Layer 7 of a small transformer language model trained on English Wikipedia (12 layers, counted from 0, width 64).
A neuron's activation on a vector x is SiLU(gate . x) times (in . x), where the dot is the dot product.

Input weights of the MLP neurons that the questions are about. A number n stands for (n - 500) times 0.0011.
n0 gate: 653,448,518,530,362,473,401,624,842,568,343,518,402,497,548,327,409,704,501,681,539,425,462,254,514,497,545,149,408,437,426,593,177,647,683,268,428,322,501,567,655,237,479,349,378,382,519,597,283,421,496,289,555,717,488,293,512,451,496,504,616,502,168,605
n11 gate: 575,487,541,607,488,306,654,419,228,560,496,409,334,513,608,455,457,391,459,347,525,340,453,464,594,497,528,315,555,565,759,295,556,639,393,403,283,553,248,604,550,384,521,419,659,362,476,379,754,584,505,577,403,369,427,621,239,676,679,612,662,460,455,554
n14 gate: 545,509,464,586,619,609,495,362,260,659,397,382,380,436,555,408,483,327,726,507,424,316,699,505,429,573,508,413,810,634,704,582,300,465,398,462,514,436,611,399,677,451,551,316,341,504,423,603,406,550,397,351,508,533,515,578,616,327,388,589,450,730,502,445
n15 gate: 660,486,544,566,620,738,513,521,259,505,641,577,132,585,420,662,545,461,685,470,435,20,421,614,708,507,621,432,548,535,528,491,411,647,419,499,319,522,610,723,528,426,513,398,683,330,225,647,689,506,508,651,397,575,534,519,482,585,658,379,544,565,534,284
n20 gate: 655,463,536,327,507,503,328,601,594,479,648,366,526,456,593,647,494,545,482,424,470,819,596,466,441,458,472,671,498,545,475,230,392,234,312,642,583,424,567,512,700,496,354,489,415,511,492,330,470,463,453,484,519,720,588,345,608,439,526,583,502,652,541,361
n21 gate: 480,424,684,554,780,657,528,433,586,536,725,455,604,717,401,505,422,453,399,348,669,558,390,499,412,476,667,495,701,660,537,431,610,522,420,379,261,711,433,515,488,551,643,584,577,497,462,534,438,536,418,510,630,498,485,570,352,314,415,778,449,630,402,438
n24 gate: 637,427,559,548,336,318,673,521,497,556,705,371,628,323,278,434,575,540,568,605,198,401,658,469,487,832,433,440,576,466,505,721,435,542,440,767,547,600,398,390,603,515,676,309,654,495,325,470,506,554,906,541,580,487,605,489,438,479,460,424,485,446,208,708
n46 gate: 504,381,661,542,547,689,677,276,373,198,390,669,555,498,243,594,352,605,456,482,592,605,612,241,555,609,540,370,398,445,328,441,412,535,477,372,597,475,645,557,629,656,459,340,264,601,440,447,547,637,410,371,582,497,142,506,524,440,515,416,731,545,520,633
n56 gate: 514,492,446,700,366,450,607,454,508,404,666,575,593,468,340,337,526,718,210,148,735,553,490,519,459,417,481,592,546,396,542,349,591,379,399,499,505,464,670,445,569,388,553,583,616,394,390,405,537,620,361,366,479,549,349,525,533,350,599,138,621,421,310,395
n57 gate: 260,435,448,485,557,794,501,228,442,404,606,578,653,492,384,506,664,614,386,673,593,661,500,750,341,539,771,512,511,649,556,375,488,458,276,440,518,578,314,327,453,452,403,375,513,227,455,386,691,515,137,348,466,621,209,680,655,434,466,613,543,525,436,468
n89 gate: 603,542,432,402,250,596,552,526,435,288,478,451,428,627,285,293,357,396,422,369,486,759,710,585,731,509,560,357,545,557,664,419,513,528,372,488,643,566,339,636,522,690,491,595,551,407,516,306,612,495,293,227,570,362,491,342,482,535,499,637,667,351,482,617
n96 gate: 353,627,609,688,358,268,618,438,396,574,694,582,685,464,294,286,385,621,322,392,567,653,441,479,486,414,309,446,851,369,584,430,480,464,640,472,402,291,529,432,765,481,358,528,521,454,463,583,678,341,558,343,363,549,596,464,594,450,432,531,401,353,533,539
n108 gate: 317,572,531,382,352,752,472,579,415,535,487,662,622,414,624,438,493,396,353,448,600,505,635,757,728,269,356,391,473,568,397,540,209,479,603,558,567,615,703,695,843,394,577,507,503,450,490,616,494,723,630,338,602,345,293,482,406,501,553,420,542,375,485,560
n112 gate: 331,544,713,327,448,477,468,408,373,257,703,485,418,407,754,732,365,495,267,804,516,462,611,534,482,591,553,412,230,648,617,401,302,572,265,455,495,221,417,392,329,582,372,430,431,614,563,535,196,816,535,475,493,460,404,487,711,376,351,593,707,538,321,639
n113 gate: 434,346,570,354,626,392,370,445,605,324,333,658,533,619,478,430,550,398,344,609,353,393,459,578,669,377,523,646,548,260,409,547,535,615,357,653,502,567,550,461,520,663,754,418,391,356,211,333,404,606,534,422,621,348,272,313,267,706,476,814,658,563,308,509
n122 gate: 529,262,498,454,515,498,549,477,575,584,657,597,239,772,647,616,392,585,567,650,620,199,575,505,284,383,368,251,550,779,707,279,483,573,523,287,447,610,561,463,427,534,490,546,695,304,486,551,563,405,480,629,641,615,705,559,559,575,497,652,641,577,358,546
n129 gate: 635,410,569,678,390,287,532,527,573,559,514,363,476,561,556,509,566,581,638,596,595,398,514,581,358,582,403,330,524,447,482,483,462,651,360,561,429,354,576,424,491,464,336,482,265,531,651,346,343,655,448,587,358,516,328,698,232,415,604,312,381,424,578,364
n134 gate: 384,432,239,109,347,94,336,378,618,402,660,568,633,556,449,393,614,505,487,600,389,219,396,251,490,630,547,377,663,295,610,542,563,417,739,651,303,528,513,753,395,193,348,455,645,542,492,652,508,308,676,390,542,519,332,326,325,662,662,622,455,721,397,522
n141 gate: 860,284,340,569,536,376,542,360,377,673,760,401,701,341,283,777,505,370,493,493,531,287,406,466,551,519,446,540,306,398,634,441,653,454,415,525,556,642,488,622,646,331,296,622,141,409,483,364,504,453,522,364,278,512,449,567,324,698,481,275,597,366,326,536
n142 gate: 716,436,435,440,510,524,297,585,461,697,572,536,651,328,435,689,814,439,330,710,472,530,625,340,477,587,458,509,556,609,349,343,523,515,550,379,607,589,290,628,158,277,725,419,724,642,405,609,526,539,676,253,583,475,575,454,525,625,225,229,574,634,661,407
n144 gate: 355,742,331,397,408,505,372,433,316,715,399,758,607,894,366,654,117,658,530,538,292,479,462,599,589,619,621,549,432,416,456,722,557,415,327,559,438,497,589,514,439,587,491,490,421,536,470,527,633,359,284,561,411,681,444,411,489,358,673,415,572,699,274,158
n147 gate: 523,527,572,357,767,563,573,447,325,437,489,620,638,347,420,491,574,306,505,535,526,503,729,493,332,508,765,498,476,231,580,524,450,547,125,491,94,769,363,622,578,405,399,412,541,401,253,495,633,623,620,609,499,267,233,574,436,470,209,517,375,618,421,393
n152 gate: 360,632,785,606,352,629,338,348,491,584,496,578,535,279,412,641,490,810,231,539,497,528,377,528,795,567,728,346,505,608,447,586,314,646,279,620,535,551,466,226,600,374,499,407,289,539,611,440,538,516,396,451,379,627,477,360,548,763,465,357,675,633,256,624
n155 gate: 561,344,659,576,441,508,505,513,407,545,460,332,547,379,503,615,714,461,309,693,476,592,437,549,487,675,464,719,540,795,431,701,250,650,299,262,742,787,610,581,481,287,395,581,130,240,349,501,340,418,455,509,468,571,463,587,510,668,571,486,561,522,472,257
n156 gate: 388,338,445,469,681,429,456,289,542,526,529,605,351,436,611,601,339,561,630,383,391,624,615,514,642,464,352,298,424,441,469,375,706,507,420,414,398,437,574,410,407,394,589,781,529,539,684,463,697,572,558,492,472,366,431,459,688,456,513,658,344,656,603,643
n158 gate: 586,365,412,522,490,384,277,243,246,540,577,502,512,353,727,584,468,585,518,490,245,522,746,451,602,532,909,580,296,433,539,577,502,518,581,505,260,531,534,648,388,524,378,394,552,446,457,483,369,404,369,324,405,546,366,863,279,345,817,646,601,514,323,650
n169 gate: 523,374,580,98,157,347,420,549,293,476,345,688,369,378,566,607,560,346,495,814,618,557,468,556,618,287,291,426,249,543,711,468,309,225,281,607,398,436,483,567,451,625,464,379,493,596,491,603,399,491,426,531,295,584,367,297,483,380,552,799,596,489,534,674
n172 gate: 546,336,818,757,840,509,409,382,541,386,484,312,339,305,428,375,303,568,390,368,578,470,388,534,641,464,490,319,175,558,217,494,492,424,579,509,635,542,353,470,547,632,427,516,488,558,271,331,509,330,672,428,421,583,556,608,704,366,517,762,498,707,569,653
n0 in: 359,383,570,410,729,508,579,512,476,429,676,302,554,401,481,596,372,668,464,499,244,310,666,638,750,590,552,540,457,552,687,267,527,665,757,567,79,381,466,662,433,497,155,550,606,648,400,398,483,549,375,557,459,409,349,576,480,645,619,606,506,550,541,510
n11 in: 146,618,373,547,672,462,579,494,583,646,485,639,611,677,466,513,521,526,494,283,400,353,338,639,579,291,391,401,696,526,577,197,529,696,664,526,324,647,527,644,538,401,533,576,364,479,539,476,431,517,371,443,485,467,362,381,490,418,638,781,448,280,524,714
n14 in: 413,561,153,508,497,583,556,556,500,352,399,278,413,389,444,495,462,302,583,465,585,483,586,438,284,562,399,298,600,414,403,349,504,478,563,535,493,592,370,543,254,312,677,390,552,636,488,545,383,723,532,554,618,726,495,362,640,706,520,321,601,465,465,294
n15 in: 519,288,688,534,616,327,669,514,559,497,495,642,535,543,568,282,544,492,516,337,350,580,430,736,568,444,538,519,388,391,511,272,492,588,279,613,329,607,512,693,313,395,415,505,435,353,797,303,529,483,459,289,670,505,687,658,519,406,640,545,411,727,331,485
n20 in: 534,276,555,528,548,625,464,598,621,405,176,401,483,581,507,461,420,382,320,317,650,288,653,520,528,570,602,349,739,685,500,342,587,442,581,410,691,536,477,421,559,720,695,525,552,360,394,318,398,620,628,331,515,538,383,592,478,570,434,393,564,367,457,531
n21 in: 622,612,449,465,535,556,692,815,403,389,505,123,487,356,388,455,391,433,430,473,451,418,566,475,395,461,497,461,270,360,729,574,646,498,487,911,438,677,506,747,450,569,640,574,624,564,295,513,516,538,605,490,643,593,637,623,258,445,428,271,588,666,674,704
n24 in: 422,323,706,290,586,540,630,341,409,746,460,563,410,507,667,590,389,251,492,549,589,649,474,442,365,632,700,432,735,630,336,418,470,347,350,628,855,425,566,611,412,546,550,553,553,558,347,522,524,512,657,678,560,534,357,639,658,590,421,271,423,394,570,696
n46 in: 511,501,602,490,643,540,560,463,580,481,399,475,307,436,535,575,681,347,388,567,286,355,325,324,387,225,290,324,412,731,415,585,878,175,517,664,728,511,625,705,512,755,477,479,513,640,624,543,422,390,622,482,671,548,569,601,659,449,547,261,510,388,685,483
n56 in: 633,427,379,447,516,477,520,507,366,411,226,647,470,641,441,501,622,671,308,569,253,479,435,507,383,604,514,497,502,490,461,645,450,619,400,594,577,368,459,409,390,670,699,485,418,509,541,517,619,442,431,518,545,540,338,487,586,623,236,793,599,217,512,564
n57 in: 503,383,188,552,568,649,355,420,515,486,480,545,517,578,490,523,437,493,488,552,380,568,345,424,421,515,790,513,479,548,351,599,485,521,405,537,432,233,676,312,358,286,431,760,693,414,454,572,375,503,477,402,303,578,571,673,610,506,651,317,388,825,455,430
n89 in: 448,355,415,502,582,483,340,290,715,527,681,429,697,390,544,443,387,403,415,574,602,433,445,369,284,549,528,711,256,400,564,637,589,420,417,366,591,566,391,583,547,442,367,548,172,405,507,593,545,615,570,391,614,669,633,556,471,484,337,402,329,479,840,262
n96 in: 565,665,404,443,429,255,393,519,325,582,637,295,387,698,308,267,689,557,378,289,436,463,322,801,546,405,493,314,567,476,594,365,583,539,587,535,471,407,447,595,392,515,465,429,590,683,640,623,668,680,665,623,565,548,516,594,446,582,626,582,385,503,556,692
n108 in: 495,655,682,431,584,511,458,418,429,452,525,720,596,530,582,333,533,467,293,395,632,441,292,406,630,520,369,314,478,565,272,416,424,606,450,441,546,436,620,766,516,451,414,441,385,537,571,431,759,538,416,315,330,661,443,638,543,303,518,427,454,445,422,374
n112 in: 556,555,550,879,641,684,709,334,439,383,720,576,361,706,612,642,417,638,447,588,368,532,456,520,469,636,332,427,534,514,395,415,408,737,524,659,695,571,472,582,551,226,625,419,550,654,495,585,328,640,558,340,506,552,554,618,577,352,397,398,520,351,453,805
n113 in: 345,530,556,517,591,732,323,508,418,617,683,490,439,524,487,466,511,678,599,729,604,415,635,349,570,446,491,463,480,302,268,344,436,610,560,543,441,293,618,485,472,392,535,716,640,637,179,475,753,359,343,455,382,492,551,490,515,519,441,379,658,509,324,472
n122 in: 568,733,636,544,547,586,535,521,668,758,357,625,519,702,628,462,525,517,508,575,678,555,435,611,293,407,428,548,539,498,662,513,388,460,529,493,399,629,363,805,381,450,599,651,544,368,434,394,687,391,677,356,300,281,590,633,650,605,466,539,576,143,627,593
n129 in: 496,513,498,206,433,517,623,512,555,545,758,378,493,650,497,569,258,621,517,548,512,419,304,400,402,580,608,317,395,514,340,664,578,724,331,546,483,582,434,560,339,467,392,609,468,472,484,450,644,589,369,279,527,670,554,610,496,718,653,425,598,501,736,386
n134 in: 416,523,491,327,485,370,648,208,402,517,358,660,479,536,499,343,649,377,439,305,338,463,510,397,507,686,293,753,607,683,719,463,453,569,439,618,601,502,362,341,549,310,679,509,208,437,526,818,461,683,414,560,432,382,466,499,524,474,372,375,464,579,450,399
n141 in: 750,440,354,581,385,307,298,489,367,763,529,625,603,578,141,408,558,424,471,550,597,406,420,581,404,450,499,435,372,522,454,470,468,588,320,523,281,233,346,474,443,522,259,754,600,564,719,484,548,602,427,446,351,392,688,550,560,539,427,276,517,407,810,485
n142 in: 306,502,619,461,475,416,211,476,501,420,470,154,290,402,802,402,407,429,461,480,575,409,441,695,640,505,775,638,677,457,412,555,402,607,412,872,544,392,448,611,393,530,296,733,474,373,455,498,686,390,316,688,589,360,628,553,555,508,768,611,702,414,482,717
n144 in: 354,558,585,446,517,403,541,447,442,592,644,487,557,396,533,214,711,453,480,236,730,415,415,429,211,404,650,432,600,715,697,735,594,557,653,461,398,633,201,586,648,384,523,616,270,559,745,574,376,469,496,525,433,508,356,639,523,238,685,595,438,369,468,717
n147 in: 558,406,426,442,506,440,298,520,310,465,351,552,788,410,676,575,305,512,538,422,592,524,523,429,308,640,605,553,447,630,672,587,550,462,374,608,391,210,641,671,537,608,626,511,515,702,405,446,770,437,471,582,519,561,559,349,468,647,746,598,494,568,510,770
n152 in: 607,563,359,584,421,735,536,500,606,271,291,552,553,480,552,237,384,264,390,183,494,337,627,569,559,299,679,449,544,460,398,556,410,270,381,443,325,536,326,342,488,645,285,346,492,518,566,429,698,703,409,277,453,350,537,297,813,390,479,687,737,482,644,609
n155 in: 280,394,557,335,478,389,330,756,485,855,451,503,626,573,702,325,542,577,666,547,530,303,515,478,361,474,450,449,471,737,499,668,506,564,464,510,540,408,537,756,537,389,281,601,479,471,434,331,690,511,551,600,588,465,842,409,445,540,491,421,445,414,446,735
n156 in: 391,466,765,687,501,390,576,413,164,327,648,331,558,689,443,512,621,479,531,725,557,463,534,397,325,522,542,408,508,527,538,432,435,713,408,259,715,365,505,553,390,515,282,783,267,593,645,315,459,519,586,510,625,425,592,466,626,375,434,474,546,553,834,646
n158 in: 538,722,330,514,503,377,523,429,337,431,639,538,518,487,672,463,645,498,567,490,377,509,568,372,678,408,309,637,356,728,363,476,486,362,255,300,405,525,626,758,557,597,396,505,327,441,699,253,634,507,663,511,685,267,513,615,621,459,342,479,513,464,654,422
n169 in: 435,736,383,466,433,515,668,575,492,442,337,499,459,385,453,550,559,683,369,384,403,525,650,663,446,611,721,424,525,700,337,456,336,410,665,697,600,332,743,311,558,482,641,689,422,141,490,394,612,440,311,418,480,594,365,231,497,461,537,603,543,571,588,250
n172 in: 524,630,514,466,455,666,521,487,388,559,597,220,277,716,591,532,757,563,269,700,577,443,355,348,178,507,431,601,627,220,558,632,507,289,604,725,857,515,587,540,586,470,601,606,519,630,300,414,662,216,768,639,672,608,442,681,377,407,456,611,410,679,574,596

Each question shows a token from some text and the vector x that enters the MLP there. A number n stands for (n - 500) times 0.0064.

" 2019": 579,477,362,545,486,469,508,681,589,504,372,428,532,366,781,600,668,251,533,502,468,561,356,437,447,273,563,484,193,486,313,435,378,361,442,583,491,443,270,371,392,579,433,430,276,400,406,643,763,528,365,505,565,497,556,386,296,470,413,676,290,671,550,568
The most active neuron and its activation: n169, at about 1.3

"ad": 611,487,520,686,735,543,704,831,495,326,557,308,597,444,566,502,429,370,355,533,454,438,434,523,375,666,405,555,571,452,379,592,369,530,483,444,417,395,389,314,623,678,295,420,622,485,488,555,367,580,257,543,566,652,299,508,374,451,658,349,370,206,511,566
Which neuron lights up most? n122

" of": 562,628,454,573,456,438,514,521,467,686,487,688,541,309,756,535,617,384,567,360,708,483,350,582,445,557,414,562,523,528,477,317,553,522,652,596,244,330,493,381,348,600,329,601,428,496,421,596,788,441,241,520,627,629,468,521,374,637,471,229,473,325,308,697
The most active neuron and its activation: n141, at about 1.2

" pre": 461,696,684,513,562,675,438,742,416,649,437,646,457,403,668,638,545,577,464,538,618,413,391,571,530,286,633,608,585,389,417,242,499,548,478,416,521,467,354,562,396,576,329,516,434,433,485,365,564,433,366,790,711,655,555,503,369,561,449,389,291,240,265,332
Which neuron lights up most? n15

"te": 414,619,287,678,583,407,571,628,458,512,426,578,508,348,528,710,635,551,552,337,256,646,626,498,419,472,431,683,660,531,423,447,362,514,530,520,592,153,312,512,476,558,402,756,312,564,258,610,655,416,332,512,389,625,511,483,405,661,564,313,471,286,381,495
Which neuron lights up most? n56

" in": 502,600,520,572,439,586,562,544,514,545,527,642,659,411,775,526,516,405,572,335,642,368,305,465,257,476,425,635,468,530,378,274,533,661,502,644,245,393,416,527,547,617,313,531,336,442,323,491,805,384,366,715,560,608,357,444,407,596,409,298,401,430,289,613
Which neuron lights up most? n147

"ker": 669,475,353,461,757,573,709,666,552,381,518,316,416,568,732,573,581,418,398,571,407,515,452,353,526,520,561,712,532,264,412,625,487,472,572,597,454,479,501,360,561,697,480,632,515,449,488,544,399,662,227,529,375,805,554,468,423,550,591,397,276,280,626,488
The most active neuron and its activation: n129, at about 0.53

"vi": 501,444,406,660,610,777,614,655,678,461,536,338,398,610,776,393,558,454,493,292,459,403,639,402,582,617,501,430,573,333,360,518,524,621,437,487,325,354,528,360,324,601,436,349,635,326,689,491,464,505,489,650,625,788,659,401,332,687,605,348,330,478,592,533
The most active neuron and its activation: n15, at about 0.91

"in": 496,532,596,357,641,739,663,713,475,389,618,366,431,483,707,376,556,474,521,447,567,474,425,357,352,657,565,389,647,87,351,473,437,665,559,531,137,420,395,554,372,803,471,588,438,522,617,392,552,481,584,521,516,721,608,388,418,473,565,550,432,441,525,369
Which three neurons fire most, strongest first? n21, n129, n15

" re": 464,783,616,571,611,487,387,734,436,509,395,628,659,462,639,649,441,353,372,510,559,445,460,664,588,458,386,424,590,464,374,252,502,534,264,508,507,445,433,524,520,470,229,534,347,463,336,534,622,644,375,793,744,663,636,336,479,432,662,435,398,385,348,392
Which neuron lights up most? n108

"===": 392,573,761,621,566,758,571,276,403,412,632,485,582,419,656,617,440,447,522,528,584,741,229,614,604,356,405,545,362,783,532,456,317,518,268,314,383,592,371,383,633,531,564,607,332,647,473,567,666,496,354,487,755,644,508,457,417,392,546,542,533,338,364,481
The most active neuron and its activation: n112, at about 2.3

"\n": 373,608,482,362,776,580,431,490,590,500,534,695,531,328,735,581,421,462,522,529,501,573,308,679,539,478,580,410,320,641,342,361,549,507,438,419,367,478,288,302,517,491,606,703,625,608,450,634,707,423,331,593,681,562,577,314,416,381,587,477,260,503,254,619
Which neuron lights up most? n57

" 2010": 554,524,363,512,728,528,458,674,497,470,377,262,552,383,588,440,671,286,526,522,566,586,503,367,501,311,445,398,258,516,320,515,346,379,533,569,271,564,248,335,475,686,597,759,267,488,330,659,634,506,459,556,655,608,631,467,331,513,497,630,335,452,657,486
Which two neurons fire most, strongest first? n172, n21

" co": 471,662,492,442,522,385,368,756,459,414,450,538,437,318,596,566,479,430,548,512,590,350,383,424,604,456,385,591,580,555,222,142,628,514,484,390,351,583,435,532,446,642,382,561,516,505,614,527,614,467,536,641,632,685,592,642,526,690,717,476,560,310,163,307
Which two neurons fire most, strongest first? n15, n11

" In": 416,658,509,456,494,761,397,419,460,621,594,661,628,545,756,454,631,321,549,479,522,457,155,477,392,429,625,401,558,541,350,368,555,581,530,741,396,429,262,409,446,618,392,522,334,596,390,483,758,384,310,673,508,586,446,330,353,576,508,300,406,561,392,430
Which three neurons fire most, strongest first? n144, n57, n147

".": 449,500,558,595,632,459,701,533,454,453,586,408,704,576,648,518,519,384,450,460,689,578,513,341,436,634,341,615,516,337,335,664,382,527,619,219,351,410,422,575,353,835,518,618,705,600,422,741,418,515,441,584,400,729,630,578,379,488,727,371,252,467,541,587
Which neuron lights up most? n169

" 19": 400,628,469,488,655,582,443,792,353,397,495,351,472,535,577,432,699,406,451,468,622,550,352,388,573,531,476,473,130,416,329,368,491,500,484,632,357,533,240,382,583,778,711,526,355,538,411,611,463,436,496,516,652,618,472,281,348,465,524,648,457,477,646,571
The most active neuron and its activation: n172, at about 1.7

" h": 244,522,669,414,421,464,352,635,697,282,448,591,591,432,526,446,753,434,388,457,405,431,360,410,627,547,466,726,452,442,417,458,591,665,702,340,374,549,335,428,661,526,332,564,412,726,586,586,489,403,458,420,663,765,685,564,562,612,691,477,476,439,268,478
Which neuron lights up most? n0

"s": 370,507,421,580,639,496,475,758,520,381,307,531,659,297,626,773,629,486,491,487,469,612,379,426,431,658,230,663,481,420,458,512,371,378,581,515,553,507,363,530,605,643,336,676,356,526,379,428,652,483,208,237,657,562,523,604,545,464,828,386,447,345,455,591
Which neuron lights up most? n155

" O": 495,493,303,440,606,531,546,837,500,510,693,473,749,322,627,447,489,243,559,428,496,731,293,346,466,531,273,473,507,501,408,448,587,503,270,437,472,723,375,450,411,671,372,483,716,405,553,478,568,599,590,639,649,737,657,400,371,616,673,562,525,396,482,421
Which two neurons fire most, strongest first? n21, n112

" comp": 270,578,516,606,420,386,465,669,474,606,408,609,803,249,521,343,389,459,492,360,335,688,407,641,547,521,583,391,610,592,391,474,541,491,369,470,511,238,511,415,628,666,234,560,575,632,484,514,593,659,373,792,455,581,562,252,456,530,612,440,441,276,358,491
Which three neurons fire most, strongest first? n96, n152, n172

"ing": 549,656,334,609,544,384,477,378,587,472,576,483,627,325,670,544,511,403,568,393,473,537,304,613,456,485,502,640,466,438,517,450,334,713,625,587,359,200,357,504,429,429,355,479,411,651,404,521,551,566,127,502,523,666,501,415,365,611,413,297,419,220,307,639
Which neuron lights up most? n141

" its": 521,743,396,431,326,504,432,603,424,604,502,784,815,376,751,575,593,476,594,422,654,582,401,472,272,489,549,542,363,611,436,490,478,346,587,521,391,335,469,374,501,689,486,517,336,510,498,699,690,477,331,537,527,706,455,557,484,562,525,327,592,251,314,603
Which neuron lights up most? n144

"S": 448,453,406,532,629,517,538,709,517,592,441,406,669,450,683,686,435,220,557,447,476,516,451,431,516,810,302,539,684,329,457,327,427,549,466,495,448,599,499,420,601,721,372,397,584,500,411,489,472,747,427,454,764,653,872,483,410,410,637,356,375,515,366,641
Which three neurons fire most, strongest first? n14, n24, n20

" on": 424,592,462,673,464,535,513,484,502,658,536,772,629,287,769,427,571,430,562,407,604,505,339,553,365,481,417,608,418,500,382,392,362,633,556,557,450,458,461,310,472,555,348,559,376,548,279,578,698,392,236,652,561,705,511,526,274,548,415,375,433,320,202,560
Which neuron lights up most? n156

" The": 505,758,332,369,529,565,329,639,416,508,611,622,868,398,703,526,633,448,624,648,465,586,385,462,327,349,662,397,415,616,291,536,565,549,481,406,463,474,362,278,362,597,534,531,518,511,380,585,702,423,308,623,582,725,529,610,493,535,573,352,526,295,430,642
The most active neuron and its activation: n57, at about 2

"c": 415,586,484,601,773,417,260,732,688,413,435,501,375,442,706,439,592,367,335,413,539,431,540,302,430,515,476,548,413,368,550,411,285,590,747,271,238,524,477,474,308,534,460,582,727,629,506,672,487,529,321,516,652,498,563,449,469,729,353,496,472,696,578,320
Which neuron lights up most? n0

" American": 576,510,464,482,405,476,621,729,602,401,488,453,619,326,736,668,413,383,574,418,472,462,530,476,352,410,572,667,341,572,341,381,466,343,569,535,322,308,282,446,386,793,465,475,473,563,490,612,503,449,198,568,428,755,481,617,418,635,673,331,426,371,559,456
Which neuron lights up most? n129

" |": 452,609,489,492,679,420,510,562,402,334,619,452,418,497,628,442,613,406,430,544,750,707,366,411,447,449,412,552,388,585,310,633,302,484,623,441,214,480,375,370,589,480,722,557,660,329,414,765,628,693,308,493,676,598,534,531,372,630,731,498,388,317,526,588
Which neuron lights up most? n108

"ation": 529,483,549,618,435,441,736,506,598,521,189,491,644,467,597,561,651,523,477,479,334,591,256,539,466,584,386,549,421,424,455,437,493,519,550,511,678,303,435,287,608,727,302,586,154,534,474,597,471,443,275,450,790,536,573,473,445,779,761,443,381,453,467,636
Which neuron lights up most? n46

"ra": 490,660,383,492,410,519,587,625,493,273,463,596,729,451,537,519,609,390,505,523,438,720,451,595,294,340,391,450,493,310,501,310,443,663,400,379,869,685,358,572,399,538,308,573,616,554,670,324,551,599,574,538,475,785,629,436,551,400,571,403,272,341,540,498
Which two neurons fire most, strongest first? n89, n0

" as": 440,642,407,523,606,398,408,459,555,757,433,660,580,418,798,534,480,530,679,625,469,521,110,450,299,463,454,654,602,618,497,450,387,601,652,540,342,400,345,512,564,522,441,396,468,395,352,454,577,548,513,718,399,655,585,345,532,719,358,400,332,293,480,509
Which two neurons fire most, strongest first? n122, n21

" cl": 345,614,634,440,605,495,367,660,562,483,538,623,616,321,529,607,640,293,448,452,543,440,510,546,550,444,399,792,675,458,318,341,554,444,580,379,639,451,418,506,568,503,206,349,440,765,491,544,337,426,441,463,541,739,658,614,576,628,490,406,501,231,332,332
Which neuron lights up most? n21

" 2016": 659,424,419,575,466,344,560,618,674,503,427,491,583,305,729,529,699,387,566,454,454,501,365,436,421,331,520,433,240,502,316,415,308,397,519,583,531,379,271,361,418,638,480,489,313,419,417,705,780,509,347,593,722,555,602,401,354,405,430,696,359,658,582,514
Which neuron lights up most? n169

"on": 470,514,387,604,702,488,766,661,463,444,381,367,479,416,732,566,543,519,449,378,516,504,513,357,464,554,514,620,523,168,411,496,472,466,410,547,273,377,470,358,511,680,523,527,430,562,430,432,219,446,341,463,518,918,657,604,393,587,626,371,393,426,600,498
Which neuron lights up most? n129

" is": 582,494,378,482,510,335,434,371,376,593,588,757,800,381,694,393,630,402,525,440,311,587,97,514,453,552,437,731,388,422,554,522,389,568,628,558,336,583,289,304,582,490,508,538,285,359,465,508,507,340,359,679,523,519,451,460,556,799,623,419,457,465,550,498
Which two neurons fire most, strongest first? n134, n141

"der": 533,612,482,730,514,358,523,548,618,470,332,589,579,584,606,484,580,496,335,520,347,466,529,440,461,535,399,631,469,369,502,555,661,427,675,527,706,300,478,193,452,702,370,723,445,488,469,614,360,471,283,405,529,802,449,511,461,708,644,351,244,350,489,538
Which neuron lights up most? n56

" Ro": 622,762,394,501,532,389,543,805,557,443,736,509,687,386,638,494,525,413,465,261,572,661,548,481,359,472,317,615,553,520,391,473,582,580,369,655,512,595,418,230,422,665,369,555,449,451,438,418,324,598,431,513,626,810,612,523,316,539,591,572,438,397,436,326
The most active neuron and its activation: n129, at about 0.75

"ver": 514,579,472,818,420,549,769,624,510,284,367,573,490,463,638,583,529,458,537,560,276,597,392,564,431,650,413,577,561,433,404,561,532,588,631,533,711,311,412,480,445,722,385,653,437,308,329,616,511,528,242,391,524,597,424,527,294,595,652,321,325,244,452,358
The most active neuron and its activation: n56, at about 0.56

"ations": 463,460,475,647,596,560,591,647,468,447,333,521,493,412,715,573,604,494,533,565,395,611,488,460,385,716,286,539,366,436,511,484,317,459,672,514,572,353,420,517,524,679,256,450,186,579,554,507,589,485,158,538,850,587,496,583,342,674,709,284,409,433,459,580
Which neuron lights up most? n46